Layer 4 of a small transformer language model trained on English Wikipedia (9 layers, counted from 0, width 96).
A neuron adds its activation times its output weights to the MLP's output. To switch it off is to set its activation to zero at one token and run the rest of the model.

Output weights of the MLP neurons that the questions are about. A number n stands for (n - 128) times 0.0059.
n41: 89, 119, 104, 143, 143, 114, 140, 153, 154, 122, 135, 140, 98, 124, 126, 111, 147, 118, 113, 151, 88, 100, 131, 147, 99, 140, 137, 97, 152, 158, 136, 108, 173, 148, 141, 129, 112, 128, 138, 96, 105, 95, 133, 116, 100, 158, 146, 110, 139, 115, 95, 109, 160, 129, 134, 112, 151, 99, 108, 175, 164, 104, 105, 168, 148, 135, 102, 136, 132, 94, 164, 99, 142, 76, 102, 87, 153, 145, 178, 158, 142, 146, 134, 140, 92, 145, 152, 114, 163, 102, 138, 146, 118, 118, 133, 140
n61: 107, 128, 108, 220, 110, 160, 149, 129, 94, 123, 134, 156, 138, 158, 137, 159, 141, 118, 131, 125, 107, 156, 120, 102, 158, 108, 102, 171, 147, 128, 111, 109, 130, 128, 147, 113, 153, 99, 117, 155, 145, 153, 74, 131, 148, 127, 145, 133, 137, 135, 139, 110, 161, 163, 122, 122, 163, 110, 137, 155, 141, 117, 136, 146, 123, 159, 77, 134, 131, 136, 137, 153, 82, 234, 126, 154, 121, 150, 148, 126, 133, 131, 110, 88, 112, 134, 113, 117, 160, 143, 118, 101, 135, 129, 196, 132
n112: 154, 166, 126, 109, 131, 163, 84, 140, 104, 167, 180, 100, 158, 157, 123, 141, 145, 78, 130, 118, 143, 120, 108, 163, 136, 97, 103, 101, 128, 92, 113, 138, 150, 112, 109, 187, 131, 114, 120, 114, 147, 151, 146, 129, 119, 164, 97, 108, 150, 93, 148, 148, 143, 116, 149, 140, 138, 130, 125, 99, 132, 122, 116, 107, 155, 57, 85, 150, 118, 153, 153, 152, 155, 119, 141, 151, 125, 100, 152, 137, 128, 113, 108, 130, 145, 110, 88, 137, 140, 95, 145, 112, 145, 75, 154, 130
n182: 83, 122, 134, 227, 146, 109, 96, 120, 152, 122, 107, 129, 177, 104, 120, 103, 123, 113, 158, 141, 125, 143, 130, 139, 139, 119, 134, 116, 101, 75, 135, 130, 165, 120, 112, 153, 132, 71, 142, 92, 153, 111, 159, 118, 143, 96, 124, 132, 147, 101, 170, 111, 105, 134, 162, 126, 188, 115, 100, 137, 133, 124, 132, 131, 153, 126, 115, 136, 183, 138, 130, 116, 131, 117, 139, 152, 125, 120, 112, 100, 112, 135, 121, 101, 88, 82, 115, 98, 132, 128, 142, 111, 145, 118, 164, 124
n193: 96, 161, 87, 249, 158, 146, 121, 105, 125, 136, 105, 187, 156, 121, 123, 130, 157, 109, 149, 112, 101, 116, 149, 122, 72, 141, 127, 96, 107, 123, 105, 82, 131, 96, 127, 151, 119, 107, 167, 166, 137, 116, 123, 145, 148, 96, 168, 167, 100, 136, 125, 138, 87, 126, 110, 128, 184, 141, 115, 147, 151, 141, 109, 127, 119, 136, 125, 106, 144, 137, 138, 134, 147, 202, 169, 122, 127, 152, 145, 181, 155, 121, 125, 117, 111, 113, 134, 148, 163, 112, 111, 121, 139, 94, 158, 133
n225: 139, 100, 114, 49, 151, 143, 101, 146, 120, 139, 180, 100, 151, 144, 140, 164, 124, 127, 170, 100, 174, 113, 115, 104, 131, 133, 100, 132, 104, 118, 162, 143, 111, 137, 118, 184, 105, 138, 128, 86, 143, 87, 149, 122, 134, 120, 135, 147, 134, 107, 94, 134, 135, 154, 120, 85, 122, 115, 127, 102, 123, 161, 87, 99, 142, 106, 77, 151, 183, 114, 112, 163, 186, 28, 103, 136, 102, 132, 127, 157, 89, 150, 148, 126, 76, 101, 92, 151, 141, 128, 84, 155, 143, 146, 154, 106
n245: 164, 116, 126, 124, 134, 129, 134, 131, 124, 147, 58, 130, 123, 113, 122, 120, 137, 133, 86, 138, 149, 149, 108, 165, 127, 121, 102, 133, 124, 150, 137, 135, 102, 126, 136, 149, 140, 92, 142, 131, 140, 90, 150, 139, 146, 159, 126, 98, 173, 136, 114, 80, 132, 141, 115, 131, 94, 128, 154, 116, 125, 158, 139, 125, 82, 111, 95, 158, 152, 150, 152, 117, 132, 240, 87, 151, 147, 117, 96, 96, 120, 110, 110, 122, 167, 108, 137, 140, 163, 93, 115, 145, 89, 98, 136, 166
n254: 155, 154, 102, 96, 152, 107, 165, 122, 164, 152, 110, 124, 113, 125, 145, 131, 75, 134, 146, 131, 123, 138, 156, 115, 133, 149, 114, 81, 100, 140, 96, 163, 136, 122, 149, 115, 134, 81, 116, 129, 110, 160, 151, 163, 77, 125, 140, 135, 114, 120, 108, 106, 133, 100, 93, 98, 120, 168, 152, 131, 125, 128, 129, 120, 109, 134, 128, 86, 160, 120, 123, 146, 107, 70, 141, 105, 113, 136, 150, 110, 85, 137, 122, 120, 106, 93, 144, 108, 123, 136, 116, 109, 136, 154, 59, 163
n289: 146, 113, 100, 88, 129, 133, 148, 141, 143, 151, 108, 105, 125, 112, 156, 91, 75, 125, 88, 131, 125, 161, 140, 81, 136, 118, 150, 169, 163, 148, 151, 132, 142, 133, 156, 124, 142, 111, 129, 128, 144, 117, 92, 119, 149, 151, 113, 162, 124, 106, 134, 131, 148, 142, 155, 168, 105, 174, 125, 146, 173, 187, 130, 170, 99, 134, 102, 74, 113, 96, 92, 109, 123, 76, 123, 114, 136, 121, 111, 145, 148, 139, 147, 178, 133, 121, 136, 113, 104, 110, 154, 123, 132, 139, 96, 114
n296: 159, 97, 144, 148, 126, 128, 120, 128, 144, 108, 139, 139, 74, 133, 145, 115, 113, 115, 113, 104, 91, 117, 81, 98, 97, 69, 163, 136, 123, 78, 137, 111, 116, 199, 138, 114, 118, 134, 130, 134, 132, 124, 197, 165, 130, 78, 96, 136, 124, 108, 76, 110, 79, 137, 108, 131, 149, 163, 161, 122, 122, 140, 144, 171, 176, 94, 122, 139, 120, 164, 123, 114, 137, 106, 139, 138, 103, 151, 142, 136, 111, 168, 111, 168, 126, 151, 132, 134, 155, 136, 164, 153, 116, 117, 100, 120
n352: 126, 127, 138, 200, 113, 119, 72, 152, 91, 149, 197, 123, 145, 119, 124, 126, 89, 118, 141, 117, 121, 125, 114, 134, 138, 131, 169, 115, 142, 100, 137, 104, 120, 119, 112, 94, 170, 128, 180, 152, 123, 124, 105, 135, 142, 138, 127, 92, 139, 118, 122, 119, 106, 119, 118, 120, 143, 107, 144, 122, 87, 114, 154, 141, 124, 103, 135, 108, 126, 145, 136, 114, 129, 134, 161, 131, 131, 89, 143, 145, 134, 132, 147, 171, 126, 104, 126, 128, 96, 113, 164, 146, 127, 97, 96, 145
n396: 161, 147, 137, 174, 95, 134, 135, 104, 138, 98, 130, 178, 121, 119, 127, 177, 104, 87, 53, 165, 98, 180, 156, 171, 121, 125, 106, 135, 143, 161, 133, 121, 111, 127, 127, 129, 112, 113, 109, 141, 107, 138, 166, 72, 84, 127, 103, 123, 94, 128, 151, 136, 101, 119, 109, 140, 183, 132, 123, 160, 159, 154, 113, 133, 125, 122, 94, 108, 134, 157, 190, 123, 152, 188, 110, 122, 135, 112, 187, 148, 122, 151, 92, 164, 110, 161, 119, 103, 140, 121, 150, 140, 148, 79, 108, 150
n406: 81, 125, 111, 212, 148, 136, 121, 127, 127, 140, 113, 201, 97, 144, 140, 119, 153, 134, 151, 145, 100, 90, 138, 134, 166, 166, 179, 139, 132, 81, 139, 132, 157, 128, 76, 102, 104, 134, 152, 144, 124, 113, 125, 188, 140, 114, 93, 117, 112, 139, 90, 124, 115, 149, 139, 144, 156, 118, 110, 135, 129, 102, 146, 132, 156, 103, 106, 123, 182, 167, 118, 128, 178, 118, 126, 163, 118, 148, 100, 142, 158, 110, 110, 171, 164, 117, 129, 148, 156, 134, 138, 180, 102, 96, 122, 117
n457: 131, 156, 142, 153, 92, 94, 174, 146, 68, 124, 147, 138, 140, 131, 117, 113, 104, 153, 122, 110, 176, 103, 185, 116, 129, 150, 146, 166, 104, 112, 108, 116, 159, 114, 135, 163, 151, 143, 105, 93, 148, 98, 139, 133, 112, 86, 130, 167, 136, 136, 139, 156, 131, 112, 187, 120, 160, 135, 107, 160, 150, 128, 112, 126, 104, 132, 115, 110, 138, 121, 104, 105, 95, 128, 126, 112, 135, 134, 149, 103, 131, 146, 152, 77, 105, 111, 126, 132, 127, 111, 120, 94, 126, 161, 178, 152

Each question names a token from some text and the token that comes next. It shows the activations a of the neurons there, in the order above. A number n stands for (n - 128) times 0.041.

Then comes g, the gradient of the next token's log-probability with respect to the MLP's output, scaled to length 1. A neuron's effect is roughly proportional to its activation times (output weights . g). A number n stands for (n - 128) times 0.0036.

" s", then "aw"
a: 127, 130, 146, 132, 121, 228, 154, 123, 123, 132, 122, 123, 123, 122
g: 161, 119, 190, 118, 134, 125, 155, 143, 162, 125, 153, 120, 126, 148, 173, 108, 172, 147, 158, 239, 157, 126, 132, 134, 107, 56, 153, 127, 160, 128, 119, 158, 111, 164, 113, 137, 165, 114, 142, 177, 134, 104, 115, 132, 104, 124, 106, 92, 177, 125, 99, 130, 93, 125, 74, 157, 144, 90, 146, 137, 119, 134, 116, 116, 155, 116, 123, 112, 125, 110, 163, 133, 84, 125, 134, 125, 100, 176, 155, 126, 174, 117, 104, 111, 120, 113, 71, 146, 132, 129, 146, 96, 104, 192, 124, 123
Which neuron, switched off, raises the next token's probability most? n225

"es", then "'"
a: 121, 164, 122, 164, 171, 126, 129, 126, 124, 126, 126, 155, 224, 133
g: 106, 129, 154, 114, 106, 164, 184, 96, 132, 125, 95, 145, 78, 131, 69, 196, 160, 161, 148, 100, 193, 146, 136, 92, 113, 85, 78, 175, 85, 117, 137, 134, 135, 138, 88, 167, 163, 145, 109, 106, 100, 106, 149, 122, 163, 162, 120, 121, 111, 87, 118, 94, 141, 165, 139, 117, 146, 120, 129, 85, 106, 138, 99, 155, 162, 108, 88, 97, 115, 177, 98, 126, 136, 123, 147, 152, 142, 124, 109, 123, 148, 146, 177, 102, 156, 110, 127, 101, 150, 147, 81, 164, 139, 139, 104, 103
Which two neurons, each switched off alone, lower its probability most, in order? n406, n61

" an", then "im"
a: 150, 134, 184, 128, 125, 250, 139, 182, 121, 131, 131, 124, 123, 122
g: 85, 107, 127, 137, 77, 155, 195, 191, 129, 93, 192, 91, 150, 157, 155, 121, 96, 100, 94, 137, 174, 150, 130, 137, 130, 99, 114, 118, 166, 150, 142, 153, 162, 150, 115, 135, 117, 107, 107, 125, 184, 124, 135, 121, 183, 134, 90, 127, 139, 138, 92, 115, 166, 142, 121, 140, 167, 137, 134, 125, 127, 145, 108, 118, 133, 164, 110, 166, 152, 112, 186, 140, 142, 138, 189, 139, 155, 132, 95, 107, 125, 64, 183, 158, 176, 114, 133, 145, 143, 112, 143, 84, 109, 110, 119, 118
Switching off which neuron hurts the next token most? n112

"ot", then " in"
a: 142, 166, 122, 193, 175, 127, 160, 126, 122, 122, 128, 172, 193, 121
g: 116, 126, 139, 146, 108, 77, 142, 112, 97, 166, 177, 199, 168, 149, 106, 89, 88, 89, 166, 165, 122, 149, 142, 166, 124, 148, 114, 141, 100, 140, 127, 66, 119, 66, 135, 105, 167, 126, 163, 132, 143, 89, 129, 133, 112, 126, 122, 164, 128, 138, 147, 110, 128, 184, 143, 140, 182, 132, 119, 144, 141, 155, 159, 153, 113, 114, 133, 118, 120, 164, 132, 106, 188, 131, 132, 175, 142, 136, 126, 142, 133, 157, 130, 106, 118, 81, 108, 111, 161, 209, 118, 81, 157, 164, 127, 121
Switching off which neuron hurts the next token most? n182

"h", then "amp"
a: 121, 141, 151, 123, 123, 122, 148, 122, 123, 125, 126, 144, 123, 162
g: 133, 181, 169, 104, 104, 121, 106, 158, 134, 94, 170, 191, 97, 170, 109, 143, 161, 147, 86, 95, 176, 116, 119, 193, 106, 98, 131, 142, 131, 113, 106, 125, 177, 118, 172, 115, 127, 132, 112, 141, 185, 105, 130, 133, 172, 155, 153, 142, 173, 133, 135, 179, 106, 80, 129, 142, 196, 106, 138, 127, 152, 151, 96, 133, 188, 161, 136, 134, 105, 157, 119, 140, 124, 113, 87, 130, 101, 131, 104, 110, 142, 148, 170, 124, 129, 101, 120, 98, 106, 150, 167, 148, 142, 118, 127, 83
Switching off which neuron hurts the next token most? n457

" made", then " f"
a: 183, 134, 130, 161, 123, 145, 125, 121, 128, 121, 161, 126, 124, 124
g: 97, 123, 134, 152, 131, 127, 84, 146, 109, 86, 135, 144, 108, 153, 121, 119, 96, 110, 130, 120, 79, 111, 93, 147, 138, 165, 90, 164, 148, 105, 99, 88, 113, 46, 127, 153, 103, 104, 85, 159, 106, 95, 127, 147, 151, 131, 130, 165, 186, 158, 174, 112, 119, 121, 163, 99, 125, 136, 137, 148, 133, 158, 104, 137, 138, 145, 88, 137, 157, 81, 166, 138, 136, 135, 91, 146, 120, 108, 154, 148, 170, 97, 155, 144, 92, 152, 83, 99, 160, 95, 160, 85, 147, 138, 136, 206
Switching off which neuron hurts the next token most? n41

"ague", then " season"
a: 123, 129, 128, 139, 240, 127, 165, 122, 125, 121, 127, 209, 246, 133
g: 129, 110, 107, 121, 77, 171, 164, 129, 135, 121, 132, 134, 122, 104, 133, 116, 56, 135, 82, 192, 171, 126, 174, 184, 103, 154, 163, 113, 156, 136, 68, 109, 165, 132, 118, 165, 164, 127, 144, 75, 168, 131, 152, 84, 103, 134, 95, 138, 106, 143, 131, 92, 91, 140, 110, 98, 109, 135, 137, 124, 64, 107, 63, 119, 130, 128, 121, 143, 120, 152, 144, 128, 95, 127, 100, 98, 131, 123, 148, 114, 133, 146, 119, 175, 151, 139, 67, 148, 163, 145, 94, 162, 110, 124, 126, 118
Which neuron, switched off, raises the next token's probability most? n193

" National", then " team"
a: 122, 177, 121, 123, 170, 121, 185, 144, 124, 156, 123, 134, 190, 121
g: 116, 118, 103, 135, 84, 149, 122, 144, 130, 133, 109, 129, 148, 86, 107, 164, 83, 132, 94, 195, 150, 167, 184, 168, 79, 166, 170, 115, 99, 145, 108, 107, 128, 137, 122, 162, 151, 109, 169, 129, 127, 117, 155, 123, 86, 131, 112, 107, 120, 161, 155, 99, 133, 181, 97, 140, 102, 112, 114, 108, 148, 142, 62, 73, 112, 116, 123, 120, 130, 134, 167, 110, 90, 147, 118, 162, 66, 144, 151, 127, 176, 131, 96, 157, 129, 123, 56, 122, 173, 164, 118, 139, 129, 145, 120, 145
Which two neurons, each switched off alone, lower its probability most, in order? n245, n193

"|", then " "
a: 121, 122, 121, 121, 121, 125, 133, 134, 121, 131, 126, 142, 144, 124
g: 131, 106, 144, 127, 130, 122, 136, 106, 107, 134, 131, 170, 149, 133, 108, 194, 130, 135, 69, 142, 157, 94, 117, 162, 121, 73, 100, 158, 119, 117, 172, 169, 138, 174, 154, 136, 127, 151, 110, 126, 141, 140, 188, 132, 77, 128, 101, 122, 126, 138, 148, 70, 80, 77, 133, 156, 143, 162, 159, 98, 179, 119, 157, 116, 127, 113, 127, 147, 120, 142, 114, 91, 161, 120, 110, 156, 66, 152, 156, 182, 74, 147, 104, 135, 146, 165, 152, 127, 129, 79, 140, 79, 142, 111, 136, 155
Switching off which neuron hurts the next token most? n396

"ing", then " S"
a: 124, 152, 124, 143, 123, 121, 125, 125, 128, 123, 141, 128, 121, 121
g: 99, 133, 116, 142, 138, 95, 82, 123, 165, 157, 183, 134, 141, 148, 154, 66, 131, 157, 173, 107, 89, 120, 119, 60, 112, 185, 205, 143, 132, 85, 110, 137, 174, 168, 125, 129, 135, 157, 124, 154, 146, 137, 153, 166, 118, 91, 101, 106, 114, 125, 68, 157, 143, 159, 144, 131, 103, 57, 117, 119, 117, 136, 119, 139, 133, 100, 184, 155, 129, 132, 150, 163, 152, 133, 130, 155, 126, 128, 136, 129, 139, 142, 127, 165, 104, 125, 108, 166, 106, 132, 149, 168, 168, 112, 152, 97
Switching off which neuron hurts the next token most? n352

"rict", then " |"
a: 122, 214, 125, 130, 188, 126, 125, 122, 126, 123, 126, 134, 125, 121
g: 154, 138, 126, 105, 112, 129, 106, 132, 136, 164, 48, 165, 127, 127, 144, 155, 110, 122, 153, 113, 93, 159, 165, 128, 108, 84, 165, 132, 186, 98, 155, 138, 187, 52, 118, 188, 96, 130, 124, 127, 105, 123, 94, 116, 99, 116, 165, 146, 123, 138, 109, 118, 189, 99, 138, 116, 166, 108, 116, 109, 143, 129, 72, 127, 105, 114, 51, 75, 96, 145, 147, 139, 154, 104, 107, 120, 104, 124, 148, 113, 123, 95, 76, 138, 110, 116, 99, 154, 142, 140, 125, 132, 156, 115, 126, 119
Switching off which neuron hurts the next token most? n193

" In", then " their"
a: 128, 123, 123, 122, 127, 158, 123, 125, 121, 127, 139, 127, 123, 122
g: 134, 110, 108, 143, 86, 115, 150, 106, 149, 113, 96, 102, 177, 126, 123, 129, 114, 181, 98, 116, 165, 186, 152, 118, 95, 142, 72, 112, 121, 207, 120, 167, 104, 172, 123, 95, 138, 131, 184, 135, 122, 205, 147, 84, 86, 132, 146, 126, 104, 147, 160, 156, 155, 104, 160, 117, 144, 138, 105, 121, 95, 110, 126, 104, 136, 110, 139, 120, 153, 167, 114, 138, 111, 129, 126, 145, 163, 154, 140, 97, 138, 100, 122, 75, 96, 103, 142, 121, 72, 173, 145, 156, 116, 106, 150, 88
Switching off which neuron hurts the next token most? n406

"ack", then "en"
a: 179, 122, 122, 121, 124, 122, 121, 124, 121, 125, 127, 121, 121, 121
g: 121, 111, 141, 126, 75, 151, 95, 163, 157, 71, 153, 182, 149, 137, 92, 169, 169, 168, 173, 128, 91, 174, 128, 168, 195, 132, 133, 108, 130, 91, 166, 99, 117, 139, 87, 144, 142, 151, 162, 129, 83, 108, 72, 89, 171, 132, 124, 126, 132, 165, 126, 99, 93, 155, 116, 79, 105, 173, 131, 106, 168, 133, 139, 163, 114, 154, 108, 168, 109, 194, 121, 131, 145, 126, 125, 131, 133, 101, 149, 100, 143, 117, 146, 144, 105, 149, 133, 157, 135, 145, 139, 126, 159, 138, 123, 95
Which neuron, switched off, raises the next token's probability most? n41

"===", then "The"
a: 121, 133, 162, 122, 121, 152, 131, 128, 128, 136, 144, 122, 130, 126
g: 133, 122, 143, 117, 140, 134, 154, 162, 175, 162, 103, 66, 113, 111, 95, 129, 79, 113, 98, 83, 146, 169, 108, 153, 158, 161, 101, 101, 141, 122, 128, 196, 171, 126, 105, 90, 159, 127, 81, 108, 150, 123, 96, 106, 112, 165, 152, 104, 89, 92, 126, 136, 91, 144, 122, 168, 121, 97, 101, 124, 111, 93, 139, 117, 164, 98, 123, 98, 138, 139, 86, 158, 148, 140, 169, 134, 128, 70, 130, 131, 96, 155, 100, 83, 111, 113, 145, 113, 126, 139, 177, 102, 108, 116, 133, 53
Which two neurons, each switched off alone, lower its probability most, in order? n112, n193

"ist", then "rict"
a: 126, 126, 128, 123, 171, 121, 172, 150, 123, 177, 127, 164, 128, 127
g: 132, 160, 113, 123, 120, 137, 143, 139, 125, 166, 133, 124, 135, 127, 58, 96, 127, 107, 72, 115, 93, 111, 91, 119, 79, 147, 169, 102, 165, 98, 110, 97, 131, 124, 141, 144, 163, 103, 157, 148, 156, 164, 115, 146, 168, 137, 87, 119, 103, 129, 81, 86, 113, 158, 104, 148, 184, 119, 102, 100, 153, 87, 133, 143, 80, 130, 137, 200, 166, 147, 116, 158, 163, 134, 129, 185, 125, 120, 128, 113, 100, 171, 87, 165, 175, 137, 144, 149, 151, 141, 116, 142, 138, 90, 76, 128
Which two neurons, each switched off alone, lower its probability most, in order? n296, n245